Layer 10 of a small transformer language model trained on English Wikipedia (15 layers, counted from 0, width 64).
A neuron's activation on a vector x is GELU(weights . x), where the dot is the dot product.

Input weights of the MLP neurons that the questions are about. A number n stands for n times 0.0012.
n12: -163 20 335 71 -76 -81 -69 -39 11 -52 126 69 -163 -134 6 7 -92 7 159 186 -339 116 33 40 52 148 -39 25 -135 -30 59 -23 105 -60 40 -101 6 -10 -20 -151 19 -5 -263 -22 77 23 138 0 247 52 -63 -117 106 -215 -157 -44 111 128 -70 171 -48 -175 -266 153
n16: 160 -217 61 133 -40 -26 -59 -270 -105 99 -50 107 268 -31 -53 178 -141 136 -14 -183 -40 203 103 -19 -205 -230 -211 -111 109 -44 242 -84 230 -134 -87 -172 192 -192 62 66 11 -38 92 -87 -99 -162 -186 189 8 -58 -24 131 61 109 192 14 -142 188 0 32 138 112 -60 -128
n20: 97 193 -69 -131 111 -44 -69 149 -190 35 11 47 -19 -76 347 34 -215 -107 -130 104 -32 -42 -42 38 145 -117 -211 -8 252 76 -38 -189 -13 89 -61 67 -332 -24 -63 28 56 55 127 15 142 19 -199 -49 50 146 9 58 76 -372 159 29 -137 -100 264 -263 -92 99 -1 34
n51: -250 110 69 159 135 -111 -293 -215 -111 -348 92 232 -145 -82 -130 -297 -84 -173 0 18 -96 -152 -67 -143 -119 -12 202 379 -146 -208 386 46 -79 74 58 44 319 -55 -279 1 307 195 -60 91 83 62 -183 -17 -281 -69 -90 -79 76 202 -120 250 3 -64 -90 169 54 355 331 243
n57: -263 -122 23 162 182 -6 -43 -42 213 -93 73 174 -38 99 -39 103 7 -185 136 233 -184 -68 -136 -36 -68 -54 151 -14 -53 -138 -126 10 46 -101 152 -151 -32 -42 -56 -77 -57 11 -41 124 245 -110 -258 18 -210 67 309 182 -18 -195 52 330 49 211 -56 12 5 -338 41 44
n63: -36 -209 -30 -41 57 -85 -260 -218 258 286 -104 46 -62 76 -118 -84 34 -10 272 314 160 223 -93 29 70 205 -91 -247 -138 219 -88 43 28 111 -263 -47 131 -229 16 -67 -43 86 117 139 -100 -178 51 106 -260 42 -77 19 -60 115 -184 145 -173 -63 120 106 -317 119 -59 140
n73: -185 -58 91 193 -372 -125 -315 -81 -88 221 121 -102 -88 -80 146 -23 -104 -91 104 188 -33 159 -80 173 -177 -171 -142 115 123 60 189 26 -144 162 -150 35 170 -241 191 48 32 193 -111 102 147 206 -184 -269 -133 -153 -29 432 117 -100 192 -85 -78 -103 173 39 -34 -15 -90 91
n75: -5 -101 103 199 131 190 -284 116 266 -15 -150 -370 -101 -158 140 -118 -160 87 225 11 -300 82 -295 -120 -129 61 251 -101 -68 -204 74 -151 189 62 187 -38 -67 -75 -55 39 145 53 39 76 66 12 -122 -64 -174 -17 -31 -84 -46 135 109 50 -98 191 -83 -80 79 -90 345 81
n78: 91 20 -31 -172 60 62 -12 -203 38 42 -14 -50 -8 154 21 -3 -36 58 203 -83 -8 7 209 71 -39 35 0 134 -156 -191 -53 29 137 -34 -39 -121 289 -22 -181 163 -137 -119 -98 176 35 -92 55 -10 -30 135 -116 35 3 -126 136 1 -161 78 -54 118 123 -71 -19 79
n90: 47 140 16 50 214 -172 -77 -68 137 72 184 -80 89 -141 -125 -72 54 -198 327 -148 27 -54 198 65 -10 48 1 -33 -139 -37 62 57 210 322 -329 -294 160 -128 42 74 105 132 273 -408 255 -173 -64 -77 -115 127 -61 -184 65 -3 81 -277 79 15 145 46 -5 -47 46 -33
n91: 278 108 140 430 -118 -63 -199 91 47 -346 -217 153 -152 200 140 -181 -206 -222 -116 13 -160 22 59 137 19 -136 -241 -56 23 206 183 -8 -244 -21 -6 160 456 -23 -17 16 101 -44 -20 82 -297 -78 -247 -258 -140 39 124 2 297 269 0 252 -212 239 197 474 -198 -118 -357 -253
n92: -200 55 -166 101 35 -137 115 -71 34 238 222 -34 129 -90 81 -292 119 70 -186 -155 10 -13 -46 87 153 -48 -23 69 -86 -24 -122 20 101 -4 -24 -272 45 -270 0 40 39 169 210 -126 100 -67 -56 -70 31 98 -53 158 -105 97 274 -110 178 -37 78 -232 98 181 -66 -36
n98: 39 -83 -152 -125 84 -56 -102 -33 -63 196 10 -206 95 -28 -74 -20 98 164 111 -28 197 -180 -71 -94 125 -67 -33 154 64 36 119 -116 -85 -23 -75 -5 -104 -225 -163 204 22 -86 -42 120 -41 11 57 51 -25 124 -79 164 104 20 -180 -33 -28 37 -65 37 60 380 -229 -28
n117: 89 168 -150 -191 181 51 43 -5 7 222 89 -66 150 -140 -67 137 15 13 -19 306 -20 -22 123 241 -162 -109 118 -35 -128 -313 -225 -156 -136 -302 168 -246 -48 -77 16 130 36 -118 27 72 -38 100 139 -89 243 -31 -238 11 91 -29 -45 231 -104 121 98 -26 -62 -207 17 263
n125: 216 1 10 68 -29 -117 -161 -57 -160 255 -42 -116 136 222 -36 37 93 94 -231 168 -229 41 7 -33 8 -56 375 1 -211 29 37 35 224 -111 -69 202 70 -242 114 124 204 -246 -343 -161 111 2 20 34 72 49 -54 151 19 317 -166 116 -14 -53 -323 -77 81 98 -317 126
n133: 156 -69 74 295 190 -134 -30 125 50 -347 15 -56 -37 -111 228 6 -78 42 236 140 -125 -49 -51 239 -53 -202 242 15 -36 -116 57 201 -112 -51 75 -176 170 -97 -213 -34 137 -76 -112 68 58 37 201 -127 91 -180 -67 -35 64 199 -65 -121 -23 -247 -9 -229 171 81 19 -221
n153: 46 -156 6 -249 6 -14 -121 -54 -60 221 205 38 -16 -257 121 136 56 -46 25 -54 -125 -110 239 -144 117 288 -128 -28 86 -7 -153 -97 -54 282 -139 87 -85 -170 -295 86 -50 18 -63 -250 200 11 -140 -108 8 249 -196 311 27 54 142 -82 -269 -68 54 69 218 353 -174 59
n198: 0 132 -10 -35 -39 1 -141 -119 -49 -5 -98 2 166 131 78 -56 49 224 -100 -94 -56 146 -140 -85 -4 -109 178 98 23 120 121 229 -141 -16 -39 8 28 102 49 -204 -83 -38 -196 -118 13 174 -129 33 8 161 -134 61 120 -128 10 166 -89 39 -125 -48 17 -57 -119 47
n211: -202 -115 65 70 40 29 -86 -62 141 -11 -25 62 226 -102 -39 -89 38 67 67 117 122 147 -21 -234 -37 -7 21 20 -149 -70 -205 -166 173 -14 -111 -270 136 -102 -1 -194 134 137 226 -9 144 -39 183 65 -132 9 82 161 12 -168 -63 106 319 255 -90 121 19 141 -272 -106
n212: -71 -84 14 -80 -93 -75 -65 -166 -155 -29 88 59 -176 93 53 -167 12 -24 -145 20 119 145 -55 225 204 -26 45 -285 268 42 172 -78 8 -40 40 244 122 -81 -138 -7 -145 120 -45 -7 -174 -63 183 194 -13 14 -74 111 -245 374 98 -117 9 34 -249 167 214 -394 -35 77
n214: 145 493 143 71 -54 -229 103 -134 128 -243 124 39 115 -145 118 69 91 -112 133 152 31 20 -137 260 -391 -38 116 -169 6 85 -246 -177 239 23 -271 -96 -100 -62 -94 0 112 305 171 -113 -60 174 246 -215 44 43 -98 -416 -100 -42 -51 164 -79 42 168 51 -234 -202 87 99
n229: -256 139 -60 42 111 35 15 66 -31 -8 -27 138 83 273 63 -187 -34 122 -172 199 97 242 -160 109 -48 -141 144 -225 -44 -21 19 -123 -101 33 -13 39 105 -214 -25 259 260 -145 -47 27 35 54 -69 163 -266 81 -65 10 5 193 85 32 -164 -244 -16 -248 -72 202 -170 -113
n233: -74 127 -68 -130 156 -93 240 204 -37 2 -38 164 -46 270 23 -134 45 80 -134 113 -128 116 145 -1 -234 -8 -5 120 62 -201 -2 -66 -196 139 -111 -125 -20 -141 102 43 -159 -62 -111 -83 14 -105 -25 -90 -267 109 216 -60 128 -139 145 -210 0 -46 414 34 -135 70 -58 78
n241: -82 -223 89 81 20 -126 99 -139 -154 -205 -3 191 -159 -52 266 169 -3 84 63 -104 94 -128 111 23 173 -283 -343 -139 171 283 -135 -106 93 -62 -83 -182 -102 21 -57 266 -13 86 103 87 164 -125 265 192 -129 -24 -54 67 61 -68 -118 -14 -55 101 240 115 -45 -58 -59 -133
n255: 195 -322 -84 -7 12 48 -72 63 49 82 198 7 -204 -8 181 -121 241 -40 -129 226 14 -29 -139 162 -9 -317 -84 126 -205 120 -118 86 55 -48 -83 -233 170 -37 -101 166 22 10 -17 64 17 -114 67 -92 59 132 -160 95 -78 113 218 -233 -96 -2 166 -73 -25 -136 31 176
n260: -326 132 -36 -105 16 157 -188 -73 -232 -111 271 -24 85 -158 83 88 115 222 120 -38 -141 -38 -6 64 -204 -117 80 -185 222 144 -14 -185 40 56 -39 169 -68 -137 -174 309 185 84 256 123 -21 -215 -71 -5 83 118 -315 186 -112 -148 -36 -119 -187 136 102 138 -48 109 -49 32
n271: 130 9 -183 171 -22 -102 -2 95 1 -64 8 88 -106 134 103 139 -259 -134 66 -127 154 -249 -236 108 28 -189 -291 -15 113 -69 54 -37 172 -131 76 -195 219 -70 -109 157 213 -21 114 -47 84 -140 -88 120 -284 -150 55 -234 43 3 103 -96 19 74 243 238 -155 41 107 98
n272: 152 -61 -119 128 -92 99 76 -10 266 152 -134 -23 26 -72 39 -78 88 -134 72 92 62 -214 125 75 80 -125 -204 -313 42 27 -77 62 -16 82 45 -34 -44 -45 -21 124 149 164 -59 9 -31 -20 182 -38 -139 78 -63 -45 192 96 -137 -197 -6 -81 181 58 -364 -80 209 -53
n294: 72 -20 -231 129 50 -114 -46 202 -117 -157 -98 142 103 199 117 254 -149 -129 16 -159 162 44 59 71 219 318 -94 -85 52 -98 -142 18 -129 -39 -210 -326 31 3 -19 20 4 178 -404 84 211 5 94 -117 -203 39 146 151 183 164 4 -28 -164 5 -124 61 -182 224 -106 -149
n295: 135 95 5 14 224 -109 -362 138 -82 -45 14 -82 -263 119 -80 154 291 -31 -57 87 268 78 355 31 117 -312 136 146 -27 -22 144 61 -175 77 16 -123 267 50 -199 -58 -171 -175 199 -33 -330 57 -22 -68 -268 52 -17 116 106 -68 -10 6 -210 286 -237 72 -122 199 98 -335
n310: -187 -93 -16 -186 -83 -101 -164 64 -170 -175 -24 80 -69 -17 129 72 -129 11 64 111 160 -30 -207 -62 125 -141 71 -103 -152 249 -36 138 -220 85 0 56 132 -36 -80 -145 127 268 -109 -182 -147 185 258 57 271 7 60 105 -2 9 -4 220 146 205 -228 -72 194 -253 40 -3
n311: 2 -14 145 117 -97 45 -59 -105 -137 270 184 -128 -3 -5 -60 -209 81 24 264 73 -95 -24 189 36 117 87 88 7 229 -44 155 -55 -137 -26 87 -313 -68 25 31 122 -33 -148 -59 -134 -308 -16 -131 -46 -144 -33 -218 250 -73 -226 20 212 -202 -103 212 23 -47 -11 129 27

Each question shows a token from some text and the vector x that enters the MLP there. A number n stands for n times 0.01.

"ant": -53 53 129 -48 -120 121 240 88 75 14 -126 -69 -158 -117 44 198 26 39 97 87 10 -137 -77 -287 61 68 -24 -102 190 11 -200 -10 66 -131 -11 138 74 83 58 71 39 31 -41 117 -176 51 -232 0 106 -1 -142 -23 3 -24 -5 5 -63 16 9 -15 66 115 -3 -165
The neuron with the highest activation: n260

" of": 45 49 45 -100 -19 132 208 145 49 61 -97 124 -58 -181 -105 34 -95 -10 59 -43 7 139 -99 -122 85 -11 15 119 271 -24 -105 17 -144 -158 -56 -47 82 148 77 104 108 33 36 55 -134 42 -228 -75 -24 -70 -61 -200 66 6 101 -147 27 -133 -131 -24 94 1 98 2
The three highest activations, in order: n271, n20, n75

" Europe": 86 124 88 -184 -155 36 215 119 94 95 -146 54 -39 -165 -137 54 -80 -45 -15 -14 86 101 -80 -253 -38 31 50 115 85 142 -163 57 80 -83 -243 99 30 132 185 -33 -8 26 -15 88 45 -26 -146 61 -20 6 19 -83 -82 -53 90 -254 86 -71 -66 15 88 -54 -24 72
The most active neuron and its activation: n233, at about 0.32

" minister": 137 -119 117 -120 -157 212 290 81 68 85 -183 144 -125 -56 -74 53 25 22 -46 -146 116 40 -90 -154 56 114 52 28 98 117 -170 133 -56 -175 -28 -136 74 63 52 20 118 -41 -4 193 -60 24 -100 -41 -12 3 34 -153 -99 1 97 -1 -40 -80 -38 -2 63 -123 64 -193
The neuron with the highest activation: n294

" is": -7 131 83 -26 -18 186 174 207 57 250 -117 109 -99 -29 4 16 -50 -117 115 100 34 146 11 -209 -50 25 88 -56 43 69 -87 47 -14 -162 -111 108 24 109 73 41 15 17 -49 -43 -276 5 -210 3 -90 -87 -111 -30 -63 -35 63 9 44 -204 -49 54 94 -69 49 -82
The neuron with the highest activation: n311

" a": 6 208 -60 -102 -15 70 150 77 -2 34 -34 137 -89 -216 -51 72 107 -136 -10 74 58 86 -10 -247 -37 -53 61 46 22 -32 9 -35 105 -255 -164 82 -12 211 75 109 42 12 34 48 -217 144 -188 76 -53 -95 1 -69 135 -29 -83 -44 52 -88 -160 32 177 41 53 5
Which two neurons fire most, strongest first? n51, n295

"66": 15 -5 -54 -70 -19 -40 404 40 76 103 108 106 -93 -116 5 -26 -34 -75 -34 -96 -6 6 23 -162 -77 8 207 89 105 55 -188 95 78 -71 -96 -29 47 141 44 -26 167 31 125 271 -147 -34 -92 -7 -23 -115 -109 -119 -114 97 -60 -77 85 -127 -87 -89 152 13 -33 -53
The most active neuron and its activation: n92, at about 1.4

" deb": 49 44 -115 -90 6 69 196 58 37 134 -226 77 -155 -130 -130 74 84 61 135 -50 55 34 46 -228 -111 37 209 37 -1 25 -104 115 21 -257 -1 154 53 170 171 29 -19 -54 -114 166 -162 54 -171 24 -33 39 -65 -74 -163 -2 76 -116 -31 28 61 52 67 -80 25 -71
The neuron with the highest activation: n78

" |": -6 -6 60 -67 -117 74 172 238 85 83 -10 35 -60 -184 -16 -198 -9 -119 68 -46 54 74 56 -56 -61 2 224 -63 130 31 -102 104 111 -144 -170 -26 145 94 157 -55 178 -53 84 4 -164 126 -39 -23 20 -124 3 -120 -5 -70 -23 -129 110 -225 -93 -77 137 44 55 -25
The most active neuron and its activation: n133, at about 1.4

" with": -30 113 8 -59 -53 91 151 115 85 105 -213 171 -91 -106 -96 151 -10 -57 118 8 35 172 -21 -135 25 6 15 -16 108 103 -95 8 -99 -272 -95 114 156 123 162 158 41 -51 -56 56 -182 97 -158 -21 -41 -79 -82 -133 0 -46 -118 -131 55 -92 -113 -18 134 -22 86 13
The neuron with the highest activation: n229

" Jac": 34 -22 -27 -44 -148 83 256 86 66 161 48 -73 -229 -148 -38 109 51 12 6 55 121 105 47 -289 71 37 84 27 151 71 -181 -29 7 -219 -43 -113 69 -17 80 -24 -6 -141 -30 -37 88 82 -243 100 51 -167 91 -97 -55 51 119 -60 7 21 -46 -58 132 -31 97 -88
The neuron with the highest activation: n92

"$": 54 -65 80 39 9 119 206 -35 137 111 -126 -3 -148 -178 -137 120 -86 -120 142 54 10 136 -3 -341 47 -94 63 -11 3 136 -33 47 31 -164 -74 119 83 130 109 6 -26 49 15 205 -142 116 -72 81 -90 -76 -47 -18 46 -25 -30 -95 33 -203 -100 -36 165 -23 14 -72
The neuron with the highest activation: n63

"\\": 9 -67 82 8 1 73 134 -70 90 114 -67 -53 -132 -50 -148 158 -39 -26 32 159 -54 102 -11 -343 29 -158 84 105 153 147 -152 79 -36 -220 2 38 52 149 146 40 19 87 0 56 -97 56 -15 118 15 -194 2 -85 -67 -20 -53 -40 12 -156 -82 -127 220 24 56 -93
The neuron with the highest activation: n310

"an": -54 -61 104 -60 -100 71 184 60 143 -136 -50 -29 -139 64 20 83 -16 -5 -43 -7 86 39 -101 -286 146 -7 33 -33 231 88 -253 126 144 -65 -65 49 54 -65 18 -62 109 59 -48 13 -186 -57 -178 42 120 -94 87 -64 -36 57 26 -38 167 -62 -62 -129 184 -57 129 -35
The most active neuron and its activation: n310, at about 2.4

"ed": 44 -15 90 -82 -84 185 213 137 58 -33 -77 62 -86 -89 -102 88 -92 -7 180 -33 97 135 -92 -246 -9 -67 48 -86 121 41 -165 7 37 -226 -25 92 146 67 182 113 127 13 30 95 -264 65 -179 -59 -19 -76 -8 -97 56 10 -36 -153 -18 7 -4 54 -83 35 -25 4
The most active neuron and its activation: n91, at about 1.7

" can": 69 109 118 -12 -37 86 39 14 98 90 -119 83 -150 -77 -131 94 -115 -34 55 101 175 115 18 -246 -37 28 26 -108 -115 170 -130 19 80 -281 -147 88 -60 136 192 44 17 -52 24 72 -80 75 -242 42 -4 -49 -75 -98 62 -47 87 -29 84 -178 -43 -11 176 10 63 -13
The neuron with the highest activation: n63

" Gr": -30 199 -118 -70 4 80 284 92 34 47 -155 -9 -114 -247 -49 -27 -8 69 -38 19 -29 -5 211 -210 -49 -5 123 98 153 62 -159 141 -16 -209 -153 74 21 105 50 48 -70 0 -86 102 -22 -12 -206 -99 87 -65 30 -12 3 31 161 -91 17 -115 -71 -36 193 13 -11 85
The neuron with the highest activation: n233

"ou": 128 101 13 -107 -117 100 139 -4 129 239 -140 -14 -80 -121 -98 -6 48 -19 89 -71 29 -27 -2 -336 -10 -105 122 -102 117 87 -103 -93 104 -143 -99 45 -82 78 25 46 66 -136 -158 209 -146 5 -141 115 84 2 57 -47 23 73 1 5 18 88 -53 44 156 138 21 -133
The most active neuron and its activation: n98, at about 2.1

"}": -53 -1 -1 -8 -45 143 179 51 59 48 -52 50 -50 -122 -71 77 -66 -105 23 19 39 195 -30 -359 33 -28 172 22 138 142 -35 73 -44 -239 11 39 31 86 184 -90 92 38 167 138 -209 31 31 45 -33 -53 -132 29 -95 -79 8 -160 34 -91 -42 -166 116 18 -33 -44
The neuron with the highest activation: n211

"ST": 69 -73 -29 -7 -80 -1 274 -86 110 90 -136 -36 -116 -1 -67 102 -43 -120 -23 107 16 82 -106 -307 -34 -23 33 37 173 183 36 42 39 -242 -37 197 74 89 117 -161 93 -73 128 168 -64 43 -32 137 8 5 -119 -38 -130 19 9 -83 73 -89 -86 -95 160 -61 -28 -55
The neuron with the highest activation: n212

"q": 62 -39 67 -87 5 77 96 -111 13 88 -140 -16 13 5 15 87 82 -104 51 -1 8 122 -10 -332 -10 -106 97 88 160 216 -98 34 38 -127 30 215 -32 257 137 -163 75 -55 -20 88 -158 -14 -164 104 57 -124 -77 -20 -44 70 -27 -24 -2 -51 -124 -81 149 -51 -6 -145
The neuron with the highest activation: n198

"{": 70 1 -35 77 -52 103 215 -10 53 131 -134 18 -160 -108 -118 99 -121 -142 -46 47 -26 135 53 -284 42 -83 -9 38 150 244 4 7 -52 -177 29 82 8 73 131 -6 -25 -48 -89 200 -122 178 -61 169 39 -48 -40 -157 -20 -75 32 -130 -20 -50 23 -94 158 25 24 -118
Which two neurons fire most, strongest first? n16, n20

" Rom": 28 -38 -77 -98 -127 168 283 91 71 90 84 -73 -155 -53 76 55 -3 125 67 115 -60 18 35 -200 21 -20 67 50 210 110 -127 73 131 -280 -114 -107 64 72 14 -32 -18 -121 -77 -13 24 -58 -199 8 124 -39 54 -109 -132 -28 176 -203 95 52 -51 -70 53 -4 34 -38
The most active neuron and its activation: n255, at about 1.9

"36": 20 -74 -29 -95 -53 5 356 89 89 139 140 41 -129 -89 5 18 -15 -126 -54 -104 -26 68 -30 -198 -53 49 155 122 135 58 -170 113 99 -86 -164 -36 47 183 10 -112 163 1 140 182 -124 -93 -78 14 3 -59 -4 -152 -88 55 -48 -101 45 -57 -102 -106 184 8 22 -11
The most active neuron and its activation: n92, at about 0.87

" all": -5 122 170 -66 -21 159 223 -40 68 -25 -46 48 -93 -202 -22 173 13 -21 -16 61 74 26 22 -237 18 -5 39 -39 41 74 -60 5 39 -189 -65 65 224 173 145 40 137 -87 -5 -12 -138 87 -291 9 -126 -12 -114 -98 45 -79 -53 -111 64 -167 -90 49 33 25 103 14
The neuron with the highest activation: n51

" mod": -42 81 4 -142 -43 249 225 25 -17 102 -228 -5 -175 58 -159 122 55 23 -4 73 -15 189 -127 -191 8 -127 173 -102 -1 128 -195 -62 34 -224 -42 125 84 161 108 17 -16 15 56 180 -69 5 -135 24 43 56 12 -106 -21 -61 -14 -172 12 -86 43 -9 58 2 95 -24
The neuron with the highest activation: n229

"ial": 105 -66 62 -46 8 119 217 -14 48 -80 -180 124 -105 -5 -69 131 28 -81 -129 -36 63 128 -87 -270 105 -122 -43 -3 125 83 -73 19 -11 -162 -1 252 30 61 70 81 31 -11 -2 202 -193 53 -161 -26 119 133 11 -152 31 -111 -9 -137 97 -61 54 -105 100 -10 -32 -72
The neuron with the highest activation: n20

"ident": 128 -28 154 -115 -168 101 226 136 105 159 -255 93 -39 -77 -130 76 -45 36 -22 -128 14 54 -21 -290 12 12 76 24 129 -45 -184 -43 -85 -94 -128 163 74 168 28 97 60 -3 4 220 -103 -24 -196 -75 -35 -44 34 0 9 -62 9 -8 73 -32 50 36 33 -69 24 -97
The neuron with the highest activation: n91

"uk": 24 -164 -5 -164 -5 95 188 5 106 -53 -64 -74 -166 -4 8 155 57 -10 132 -15 -24 49 1 -425 50 11 43 64 193 65 -247 71 126 -103 -37 75 -17 -21 35 16 33 -12 94 -13 -6 -5 -214 23 169 -172 49 -101 -32 34 70 -31 86 -66 68 -51 56 89 33 -86
The three highest activations, in order: n153, n75, n241

"–": -54 -72 45 -105 5 113 422 138 3 98 93 -44 -108 -125 -84 37 -86 -38 -31 -2 17 47 60 -130 -42 -78 186 172 204 -108 -26 104 54 -152 0 -83 -17 89 138 8 53 92 -106 95 -160 -41 -3 0 51 -122 -26 -182 -31 29 53 -79 -34 -102 -110 -26 130 101 -9 -145
The neuron with the highest activation: n133

" as": 52 114 92 -40 -114 113 19 64 68 152 -72 98 -166 -231 -111 98 4 -107 110 -21 -12 -19 17 -73 21 82 93 157 111 37 -83 -6 66 -352 -158 -44 96 83 142 85 79 6 -63 2 -80 65 -253 110 -89 -81 19 -141 -40 -27 -61 72 86 -115 -138 48 117 39 97 -54
The three highest activations, in order: n51, n311, n271

"20": -28 -103 17 -88 4 51 357 34 89 -23 91 60 -105 -126 -25 -13 -36 -94 4 -104 -24 30 47 -117 -69 8 179 263 141 96 -165 77 159 -82 -93 -26 18 140 9 8 142 -22 10 155 -123 -101 -165 19 35 -61 9 -109 -58 8 82 -207 -6 -47 -103 -13 195 46 -48 -134
The neuron with the highest activation: n92

",": 29 107 71 -37 -61 81 287 219 84 158 -22 156 -98 -254 -88 78 -70 -93 167 25 -29 97 -21 -128 35 -63 49 -17 150 87 -149 34 -41 -119 -134 6 15 75 166 30 57 58 6 23 -211 77 -121 40 -122 -134 -20 -145 -30 -32 9 -92 26 -82 -62 -114 57 -73 113 -21
Which two neurons fire most, strongest first? n214, n272

".": -36 20 91 28 15 35 192 -23 -39 146 -123 -10 -112 -206 -105 157 -24 -97 101 28 12 167 62 -112 -9 26 111 4 114 135 -107 81 -58 -202 15 173 77 96 44 -82 16 -96 -66 163 -277 254 -55 103 58 -130 -77 -110 -56 -9 -107 -51 85 -72 -75 -97 49 -27 -29 40
The neuron with the highest activation: n12

"-d": 19 1 14 -184 -28 202 164 76 -88 -22 -137 -37 16 -137 -76 62 -24 -17 28 88 33 159 -62 -300 -31 -239 72 -38 118 -28 -174 -1 66 -152 58 61 80 191 268 23 44 4 17 140 -89 174 -146 -42 48 -27 -42 -127 32 20 56 -61 -23 -90 36 80 53 -19 82 -136
The neuron with the highest activation: n117

"ard": -15 -94 114 -163 -80 101 316 14 85 65 128 -84 -57 -169 -36 104 -43 43 15 60 24 25 -81 -403 52 134 41 25 221 -139 -175 47 59 -227 50 -11 -29 63 76 58 67 29 -7 50 -58 -34 -124 -58 74 -18 36 43 3 -58 2 -73 103 -28 -66 -60 63 131 -3 -91
The three highest activations, in order: n153, n211, n98

"š": 116 -93 61 -146 -138 166 48 109 39 -26 -203 -21 -121 -114 -155 72 62 21 -93 -12 122 80 -46 -261 102 16 26 54 231 153 -159 8 59 -97 31 14 -4 -19 185 11 62 45 74 109 -103 -17 -133 142 123 -60 63 -42 -172 -14 39 -50 127 -117 52 -134 50 -133 61 -105
The three highest activations, in order: n310, n212, n20

" and": -16 63 56 -66 -58 75 201 112 92 90 -37 100 -148 -211 -107 -20 -129 -91 160 30 -40 50 71 -90 -26 114 121 45 147 -58 -108 37 142 -150 -139 -27 50 120 191 40 160 -26 -115 1 -105 44 -184 21 -60 -47 -38 -209 -15 -96 25 -25 221 -119 -128 -16 163 -79 95 -2
The three highest activations, in order: n12, n75, n90

"k": 12 -101 11 97 3 122 119 -81 -56 36 -128 -29 11 143 -94 131 21 -134 53 -3 23 98 -9 -372 20 -75 124 -12 183 96 -68 134 114 -201 35 20 34 92 27 -199 52 -45 30 181 -133 47 -125 46 6 -129 -16 -28 -164 140 -54 69 121 -140 -99 -45 142 -72 39 19
The most active neuron and its activation: n125, at about 1.2

" (": 53 23 -3 -56 -99 105 138 124 -76 226 -35 -13 -176 -116 -109 78 -59 -79 15 45 -24 182 1 -86 117 -73 57 79 217 15 -126 100 21 -126 -110 -62 51 92 51 29 111 186 -10 12 -201 116 -149 94 14 -179 15 -107 -27 37 93 -143 109 -192 -87 -1 52 -98 75 -116
The most active neuron and its activation: n212, at about 1.1